Layer 9 of a small transformer language model trained on English Wikipedia (13 layers, counted from 0, width 128). Numbers have three digits each and are written without spaces.
A neuron adds its activation times its output weights to the MLP's output. To switch it off is to set its activation to zero at one token and run the rest of the model.

Output weights of the MLP neurons that the questions are about. A number n stands for (n - 500) times 0.001.
n14: 725383325598563578662448417341675547457467428572640551435532448573502413389426400606580389141618494413586520510421479484460586528575486549361493648399525597664514452401510635426450548405539438386435497341542595457464785579583428663649439565563492470488491648533300432634465618281341516469559557562474600412523669534418317644582517716445693459456289438468493600188545364442498405628712
n17: 452538673631490619483469607472367703301447379620387466607534646510604481516416522350679481593659613471514374696435426500411457597582528495458638567641523452082499332564399595272525627568501472736503564586521562546405435526444326573394746443672311547622663594387494505571729139415426570559384498484555655564537319571342591729442546649361479391532217430388432325533704514519873323469584
n33: 421343494733579412446465488636444551288567593643556296363448470426483466523429418424631391431417583515530361387605467478557380458524612644529387458405475381523637554327521442466497712471363548937577480511454427641448422678616378469548483592824498479617543362514584477640646351490539506417612486529714518522673529564532473546581311586408403341552404493160740482704479438652646575489349
n58: 567488412335807375467384570377555414596420475316488352426498362397670586417384463452608513573425489485455286594396783594354443430232445550291371461554337699597592692551517515525545499521527589587549654643610522580482364512385376342446556441555391729574311460291456645349495747563429611373592531507472594396381822496640464494343680483586443504330360201343458457389684599556542677625745
n101: 390487541616284369689604374463496593459425458244495648480380517543321421477754513477692529521567433613590363411418625598476516582386754614510581299628349597503615590397691404578375254570477519270343612669607578467313288707387494514397573365379679643504554506461629513650584409565350534386466553659474569528511545624471452409564552508371557587447574480360453652586503443365510640502424
n104: 480424665427387529514592452529593361524419509599462508758534448589640575367569455603552314646646411720585581502465284494440521592372250521335515651797574498367616555741496476730470454440625540066542390493560584315548640363500454563399627616424585397545514505418271360421332564260723426683584348590547505608485358598396627617403633488429335598608812439446544652447624460543388331373508
n130: 447603646659437533601573572519391433654538540697432446364585671538466520513576631526485373469323524597439421619566507429337634368617398675676452353612381651545474457713642455619669548262505476329474426476587640367509498681474490573538403463410461543651510433476461516350503480650397516567449552527479536358518599322626519441614605516678524506620662537437329619494586407587661768426503
n158: 381469586542205707602529364415442390638572634441422536717514632664716571364456544394569529532530324401512595528567662474517376431368438495564420375508592501494700460429334426553333656524335523509535493436546603435462496423401657406634590545512637537362398491442459452428596383666545358428411549523387598387513381580517439344452549514638357581416490604521608526570468683491478555483526
n167: 398470377436479659515457517319604459516426472648540482577356290277473581480515579622591445476596339500608440606523443533646480303405267567356401518409462411376633422547494462439502754655710523450344372577627428561766752468578312431353734307691469766638438599693576374543586398545641610392526388685604617271557593421657435525424438433422548471570215417758457604388559458465540318474578
n195: 284604818420634641477537545523731455636439602397525327518537511360277408538459561537601259477421448589528454636605410375546386492528486515290470533665440420412572289348355537474502455503560459014507700432533475540439699271472448838513692396449452479520451624365609475539478539613461542598251606762418389540606359230605424503570331695458400420463543700494616413615570659395707580528373
n243: 575729533486588470477454633475605330497573463306513435622624496369353508446383545627315651530455369477478616517544410236378508432532649318416605490555626507307547517517567509566435563386475535428608479618649570531457576359666496569354457775437180464357577596525593723484698483400548674578529434558573394524360659512474441271410453567587469447426435671574568503473624533513402375342528
n267: 371693548547746368561660403585596416587476503488572382504665526460467486341466549514601618637648648532479502458324580236648521429667449501344514503415375450666368797488412503414485689514573520990434596436403244369563575524384701250513514326541587440578633543497506516490482502381482568639577444533259389552544427506356614583409587420561779538629318582467438574667294483578631430512658
n270: 193427467538369436451654452547556529429397279304599428582417522448630472535461762460650520652367501593536497437516188262603319612454449508502405653428591691443571398529262536388638436561427488393456537260530550550616638570405478610524374413596540584456646557613644668510387480690145750499458614360646383541338686579454407377695312532651605396336635494331526450440351398419420195699603
n281: 487457574544579608273512531356555534684360315476361523648389497484227359469443588404201611380501351386591597584294526456550664484284590528517369666266433551411499617449507539568434344354618518575445612448540389419446577601521724687601597305649579370576387346685414543525610677576557469540487476207496593325566417611551528631467560458285509629587497458310647343560580353433624411383485
n291: 378543371382637429643508432341451558590517454678365515499549577608426703561530386408610434690560559325424416133559564628268543684496503563526458392672457461325532499333372399520596313678410455300547454525542498516619407554495820614666609577382499510544370377642529575502450464431452547656608472572560608491578676503482547662584311570586554592554244696553495519463555533504440471559296
n305: 738581724376273720418521471532604522569397567424652551454480674619435695584477441495515444572589337495508560539484440669442637401644473691577550443562382575650537384287513603532463988524372611491263606439562498485487283529479503618642543601521541531604619445489447462342510495385504462529498791561457542309381569340535429588578599429568441416540294494650562281564614621621651407428509

Each question names a token from some text and the token that comes next. It shows the activations a of the neurons there, in the order above. A number n stands for (n - 500) times 0.0054.

Then comes g, the gradient of the next token's log-probability with respect to the MLP's output, scaled to length 1. A neuron's effect is roughly proportional to its activation times (output weights . g). A number n stands for (n - 500) times 0.00073.

" to", then " particip"
a: 488548512500531502503500452503514500508511267497
g: 610575526468431584489617419553537335610441653453698639525473471301608468438108490534504421360515625346551452481696403477662515613233581430478614484317579513507334400457551306580390437350387243522397728563617590495637673444376530593451376516756582499560315337557483339437367323341255509449740687623724530513432581483643551298478326320461457517445580720281409403510612374647411462423536
Which neuron, switched off, lowers the next token's probability most? n291

"ens", then "son"
a: 489484507496383524449518520470528537538480481504
g: 681484565475420473580413356394579589474526359465261409475445477362528424437685400512600487419294421250576448394358478692421639619482409650413409696485415414324409467392406545378336480417416695349766342742598358608423627516813523598487089553335538568434577595388392458401614502374278538554604597634438507555636462496516484647463215541441452256594626584623546528510631391586424399766529
Which neuron, switched off, lowers the next token's probability most? n130

"onic", then " the"
a: 489503513520512517416762519521496476500497499479
g: 540494704386305749409549537528305752603577588597544411434301575484375675423601659330667407540479641670540664368475639391421616492422636593523501457564450590394470243531574638555444555334690487607647629374637581569446560305533748523637759619469525558365362569699578505559410390602705486519554314717609654398577508449613592314554544642622528672394362604414402437491560411573814335303455
Which neuron, switched off, raises the next token's probability most? n130

" military", then " career"
a: 479530506493479493501564491507512502498467484507
g: 461640566354354309565579366354592597564496406453504542574367402668483554398438712448453402507380420350566455523556594454600532449459497391401385587591318323541539502108569221612347510504499349439323560701397547504771643602300773612472489434475378437314490348482510420537570727409357595562595726511367655337302431681431536813656432577361504412711370604378478551420501435604312485643420
Which neuron, switched off, lowers the next token's probability most? n158

" vote", then "."
a: 486497508501501512495559495491480498539500506510
g: 330348538578433692428642353585689327475599381358551598687312665277442480566411551423600433492429260308513477552264310554533458559492439646368612423703622565439617459565525403588418402398443352436324545333330415425730573569385536401463499559481370374385575699570461580401567675390408631648341292384530609563427416587514171376486582512637344686521422621528486411321636478366497209725655
Which neuron, switched off, lowers the next token's probability most? n270

" and", then " presidential"
a: 478495541502499480500493500498533521495498500568
g: 416509717339686436713595689517747574415469460651587360516498409211373402248376720476431357588433620354542520421467205427553513450409565594465401374376522445475465503535491445504293484410318689451428575622578406360608610536361558446463433524729489528766242359342659446659440360520544457459610302437466415631640481545577432365514556301479746485589305284630628719574601523487560619697516
Which two neurons, each switched off alone, lower its probability most, in order? n33, n267

" some", then " hard"
a: 563480487541500084494522512505517469501523373515
g: 627497594516464391489708356477365598561674507554631462586547514543316407626524273391634440709360512346207534477459681299339675419551492687483530441358564489439575522341632558400341548414473379553689175513512667415567328523683706658346568455378430544214584641428430539224415486770614353446685553480460530337546391435416464684626559537549433586323409320479634594489429641303469381469377
Which neuron, switched off, lowers the next token's probability most? n104

" to", then " un"
a: 510513509511558456510498510495492508503497446490
g: 506495484615296294493723479525593524702467452478575493524648467552528614476345455330434437539452497531529469612678749350612274677800310603493546378521612645470416327444501569606590550385535705530219475421606575421607441548611469577512518390499273745294551402379433538589499349547557412403291587674507418625482322665470446741321585403493359742257456289303571515622638683554669542570377
Which neuron, switched off, lowers the next token's probability most? n291

"8", then " after"
a: 487470542529472500499489512437502663550491498518
g: 777503369603498357516718496749551673688493750441472593478640591584671718507391653592552513397601581506696442552447605515355576543522454477461298550390534394360343477598373379357551427600627467545701433489671520605502547355441513632262514522426740544454606633490453475666548201227613591514525648573437529380509620449406674559484372471339727690731618407494764666625677407672427540525573
Which neuron, switched off, lowers the next token's probability most? n267

" in", then "e"
a: 520494522498508489476532525512496491477567502496
g: 346582486684586580626341254361329535580391597355570555501494450375416555556459594615360196484448594593415676614444626459411407656369571491400444488583253646387657714542334534672393426486460460438592540399665652626438440512530287684605449608498322765696532694366430362632777566516513388436345641624593321535547552587585453620605281424534437490666699521414227489598303449343625497482622
Which neuron, switched off, raises the next token's probability most? n130

" Harris", then "on"
a: 537523542472508496424545494499504519503564492492
g: 441440420662678438566324817440665490492408435530689528367434334490402590154677526434342593362767426468381499482490573622555392553088636558339484527478550489517585566502549480306516398503575543517327373311573494487550454353355281335353645470496566541723561331710342359595694497544332435466348550534544408555418531669513452637474534567580459421575595206569542543450464535518661530794665
Which neuron, switched off, lowers the next token's probability most? n130

" In", then " "
a: 482499499506508486495533494450517500491562490501
g: 533371356469518339205697519393512290475496462536344457365669442608506329314482538434772590525584505336515507318458523491405574336324474197521493386300544494677404571512334404554397393709642531531269398568548192552472558696413488470545432606642615338413529293414490335492448567473423433407702698313495744489404454431337672410662468540480705438448488589571656759585465482404361685544501
Which neuron, switched off, lowers the next token's probability most? n195

" em", then "ul"
a: 469559551550462522534492494504452495521485489502
g: 494486478557377424655373529282559524618587373352329464407410479535566633387533452639415529511258708697537532392599134563386373680297391256724624546495452445229711549704409407685545596456736501532405557514359691559417714479327519332418537373459548536513451506519513407742614482485697520541426494542373440548387565562453596479386230596411514449503581348449448609325622286642332335459324
Which neuron, switched off, lowers the next token's probability most? n104

"onic", then " CD"
a: 479490509531496511467655534509523475501496499499
g: 526521503573615587484554618642487545463428355544685698435461623622774444673204623522357416639658621512500464466533490379557603386767428401453387687438386295702641627347514342430437500615499499548410469447324668288481544535360431488622634563613411391476548388350580546455403417705414125747521656323359488535402448663385432302809512492414714673471501596369406557395329529578540511417418
Which neuron, switched off, lowers the next token's probability most? n158

"g", then "ve"
a: 562500497525472531561485537453489488500447501496
g: 558528399509693151388422615345447407484453534316281420484365448551309474588448447372299418325294453503455660504405518429444481773563391745587551684637671730512725469501582469461609514415389319395482822624508641520594708526407607576328474403674355509512520553549534409564393450646514533525493398350273422380490684748396239502411534562485574360752600457572575503353418521377663575465586
Which neuron, switched off, raises the next token's probability most? n281

"es", then " for"
a: 484500511503500475508479487480499508517532439500
g: 684431587516501207578326665646521682526352539570687659410687519261536612449719510556472561415482597416496584512642685528617544431437441495380729806211463358364447753386638594254572508458719735521655361612514525502561369326608359457410525613619636505386496443490399511622300517544506520554551723461507469301551452540548560342545493425476527442509626463481716547308186607471375565395376
Which neuron, switched off, lowers the next token's probability most? n291

" a", then " variety"
a: 527503484484640485503542495344497498510518503518
g: 599517387530651590482485476342493854564198298591726578510340552534459388667765374710319358443383325397361492559583673501483575362578656440614590752403449417484516715458350579419461470312466530302326512699579548540543194631407525629486635447509574402444525676291399451608401508612542468420276593698482455602371517388625499565476585527413460487521542566451416565721566344433408324255502
Which neuron, switched off, lowers the next token's probability most? n101

" in", then " all"
a: 511488532490459486499539540502499501494546482501
g: 673676613695268719599556257688452544497384471445651422582371615499406744620436591419356471619569473655575532541557413473611485446793469536636592336746468469264478357260580540408521600292465409565554636464473769386525346618547560488440609403493203689582488666431625525364457499589598397494300524558481542372325535509748476578428681439585520634369526399429170478436418621611651448528458
Which neuron, switched off, lowers the next token's probability most? n158

" fifth", then " ball"
a: 398506531503480523494520499500510496506661479527
g: 522423783561396294515399616486497520690497519499419408371448480158536531570382569440436499330628473328567541423413254645328553694856408605486429644627527370537618273490716586575339489607560584573570515302571497488477581280664590305461449669587599543421703587321724548635564482344418451326339396455487402398390405476432201486294538622364575400527415464535466699381493573545334672514486
Which neuron, switched off, raises the next token's probability most? n281

"en", then " games"
a: 455470535441443305463477554502462461545488536521
g: 806569667583352479668552591530620443569366613706628543482476586494431608545489639400478507506495636233348781731561292611308447497414455459455344394348547556358392389388454500336487474290492399594661555452425763686524506349233448350437408515547275520459463357299266536589573517415171462609482508673445525253354466448467351460676478538672510473334404557523666380551624624445384564454441
Which neuron, switched off, lowers the next token's probability most? n104

" release", then " in"
a: 436493565509510484498517482460512507498482498519
g: 573462362497609314621496555479425667428286657540604477587382597477629683575204503646342671375414660459240540432418784359505543355374356548397550501440479698411350418412605343240520595421613416594510710668707509588545309604556532733517378511397630414362407209479582551439393369647563545468607617427503471654635287452585518353425460236307570505548623652496446522670390447594333547445597
Which neuron, switched off, lowers the next token's probability most? n14

" of", then " Japan"
a: 500506495486488496494500491500481548498449474455
g: 384630539385446478592560750422564204212363499382623557629657331727536157410309418478562588313418566600634521548558391497559671129259501554510377560240559445456530410515757591559650431590529579522616469431374283431574570404331441268490745359518492453599463512504367661537538560477346519578648491529551598416650536419585626536653409523657577530552680452586572509522294384428448580637452
Which neuron, switched off, raises the next token's probability most? n281

"==", then " Staff"
a: 501587698553492487464507490482497499501531503535
g: 831442517360664554555715532545442439498554604422319477461679528454470617162224342541633431491519619625560691592569661477435494650541403670609622491484533461464382506546536462541520536642657664619738358498462456376350504700570560567380388518502411610408483577620445497842304557469462496355469519582480392307579484530381666456266238440610401483713382182433384187613427542448497500436534
Which two neurons, each switched off alone, lower its probability most, in order? n33, n17

".", then " Out"
a: 465906504517495495464511533488499526499507500462
g: 480729569382394466420613438348370400434258471462851374418273344451409403553455442569513333653551589347263486461531464634375497512462287691622366616391403584425360653552376444561630609763630790497526456495404468409561641530438577584547584516488510315421453564584740583549526468622628349453527611439685411391243519809699426668461412337498566657501418545544779538532455695525504394478658
Which neuron, switched off, raises the next token's probability most? n17

" Ag", then "end"
a: 510501503538531482513492506502455509495501395495
g: 386516493495525679428445552462567427445655763533561356445363584343499320458454377527473488627611339660518574490471576573599541596667532294627661605709511475602440242767624553511668576428350567455291600580431434274514503354354285537530592326352399382412641470344512645628421414560596429402466619421668389655682444554824411576503524506600606467498375712222642534582456699296554779327537
Which neuron, switched off, lowers the next token's probability most? n291

" Windows", then " as"
a: 433501498534513500500472486466462509520495501513
g: 567411468488377549443554613578285407412349582379522534488350455342491610575352488554281627475526476295625355540526760447401651265545724608582523548409499509311296202233602255511579491377514548305536604388594462608434285379501542659460628496534444537461348378462543538399442543647563571297500331514360622698587388392526404448492279565429479542623387889486326556401408494753457504502249
Which neuron, switched off, lowers the next token's probability most? n14

"ge", then "h"
a: 505505536515481518500525530440476502524503506486
g: 580345422619514702579520621501436646433451588445451573506557494395430264449438706556448445334398282761554433616422358656529608549478590566537589573487564493565494410469628534637363558609414348530573506716504711705563663593535354604339545457541549412642655379510461455492890411368241342307285632615675379558433823331427439395539590578495419457604439153514433640533658462550349352662538
Which neuron, switched off, lowers the next token's probability most? n167

",", then " illust"
a: 500526529505501541500523502470513549513499505480
g: 614495371556626485526364605358677481387548368476270518369437554643444399621765454503424554463634558664402497311452674495421650325418339475479437310553476386450545656565321502438533481435534725440624483847423454721393306442497386388567295466467815594456550421374426606520665263593511728314502459683435514581332645516495611538622430384462405371374300619529478465328475475604783256503342
Which neuron, switched off, raises the next token's probability most? n104

"ed", then "ge"
a: 495532554578474524472500518495444502500474444490
g: 456320442587704415542278522671581383314398384348329458365410273458586261825418491445311378466541477547552498598396711521453613530471608534353538539791544532398349678506414614390692420487397665428361408646713613380431561532572554623465610518386258534524540407354497363578515388477451534586420501427275312565497604240279374477263413767478437426427510374692582585454308440411620562442447
Which neuron, switched off, lowers the next token's probability most? n58

".", then " To"
a: 481957498516500505463507506495503509501510496456
g: 517502256468302531357525494293485517631326617605490579651464704328469502528473432319580474699665570368605449752456737413540518591484435581539585772259305549441524721545538493685579520642621463523552612475587761522493747478434419697474646634337516502443567464751521502340600388333488455333357563490676305569517590630542449613500436461417617620550592521360654363620246668333699386330531
Which neuron, switched off, lowers the next token's probability most? n17

"ims", then " to"
a: 509512547497474480502522511510495508544565540499
g: 729300472385486388513594657458559467545277343484599643571465617215396671513455484335600491616684604446504502418636658576584542638548545590565509669216426715464539720555675597428502332594769630474398599201564693443670667574626519491424515380515917536466643454513574555337443351510343589466386606676615556514719470627536515422575617482395603573541536687419688476482371445334522539529393
Which two neurons, each switched off alone, lower its probability most, in order? n281, n270

" to", then " T"
a: 497518499501488473495519499493487577452492522552
g: 394345425658892385391515368539533483179576343471527528569404402400529211631409423413699471506496620260522521531576566493557596332465368397468609722360468314530368469604437533503525462444576621466735596482285307674521478621365552368304577311425562468599575559531527474557372509568592466441637601386401544449704469636417599662657556498520764200536749338471378614423582282515451606608599
Which neuron, switched off, raises the next token's probability most? n305

" full", then " audience"
a: 494489489506502500502503493453486496505505476508
g: 513584463499519335572605460522559529618255438470426297689270381551645454727465395427347434488763485399536621496414222596427664360794483458570308565517475409660495576320317664568369439480340334449456595344473516363467388425456612566249409438537489397318593415146407331654448528399509671432484463647654513493469584452462350471547454326560539576603666811379509559672539717632499407334490
Which neuron, switched off, raises the next token's probability most? n195

" a", then " military"
a: 503484502502557463499512495410499507484502504525
g: 434580713512395789593411563632457563400423518477436465446819205430501493371363478567290616521388572440395247428483471459430510559313544457528465338581344574416360492631472532593618479708552529559448710502739340419506560580542419582605245379414366586689371405560288392625319440510448761339495514451443452524650483208459513423196310494439298355448420495626412308627419555444468592519282
Which neuron, switched off, raises the next token's probability most? n195

" and", then " four"
a: 489492531505504532499515512498520521499486494498
g: 690638503656711656518461581558564653501560465281592472329381382468472702422301617384594331377555531320523671227583414509516593340372626399619511399547360551529365643414341326417382433647528652533214510702528385484437370650342413504520502397579511396507395424358629430546473262550412405383575624199610464417649613616458418364481613528727759415619507569703380458428428405371443499697729
Which neuron, switched off, raises the next token's probability most? n104

" of", then " c"
a: 497536495507501427487498540502511499527514481501
g: 523372168511335338417543437628660493614421338598736585367491594425609594390310428426238480468455643264174589480698679478283404670636402659535396441493377327641493479410222474432571493517597530493181614527383428550588360480472502720516475560645428698561563665266497478458702320489365453437471651572525323622316444607390602377550645513630537477443557529409518602475441615622476510584416
Which neuron, switched off, raises the next token's probability most? n167

" def", then "ault"
a: 447502498517496492509479600506497492523535500538
g: 442660511608538338426427488488480383260324318575475561391560562400652706573531412441508434464513493428454474653402703296432457413655405360591584427499432416424417429587408528667337529558812641487523039570345674577505421658385457557558517618468521544677451763496494554382818560409545740388371310492685617379629690464287523449486623519331572519548452218562337556529565381546442357615445
Which neuron, switched off, lowers the next token's probability most? n167

" era", then " of"
a: 464497526529496505501536498482514514504500501496
g: 360611668523774581452572459415700481591417468476383332277450352438530527435726476575329533622471578724734590583455510562575519371613508380512539635411550518477632700458475792297694501704426419458669390351483384580660471496574387462595564505399265556626607680329544340734426338562623645684612703456659571247474543515634555410420536612581573393187540548432490626507381613525654509309625
Which neuron, switched off, lowers the next token's probability most? n58

")", then " at"
a: 498571540528503514500499503472517521498499500510
g: 541562396479526371569516447512601415667264743309567421403540464296481618491501446632454676577478522281547478521449588320283475290347456262476540625491446652309585571639695476405299518577557542497308647720523468543565427523443415584301668586614476468281600518512680534443319436577372605521584477355159598604472507635588724551320472352874461545421271669276517513445393573483489555447634
Which neuron, switched off, lowers the next token's probability most? n58

" visit", then " from"
a: 490514491517489441508545493501501500506472483481
g: 587668506524361457694569507551512494593289359321473252529376311549512465382598512658392493269518656603352383610417609631599404694441661376532473377582546358533576367523561451447575477669519408459255573802474150613659497621481451616558493495587185444440344566320583395764350555475693377431764390502474493551369645246485476663577581592583583489273592582587542589538320348522487534550474
Which neuron, switched off, raises the next token's probability most? n158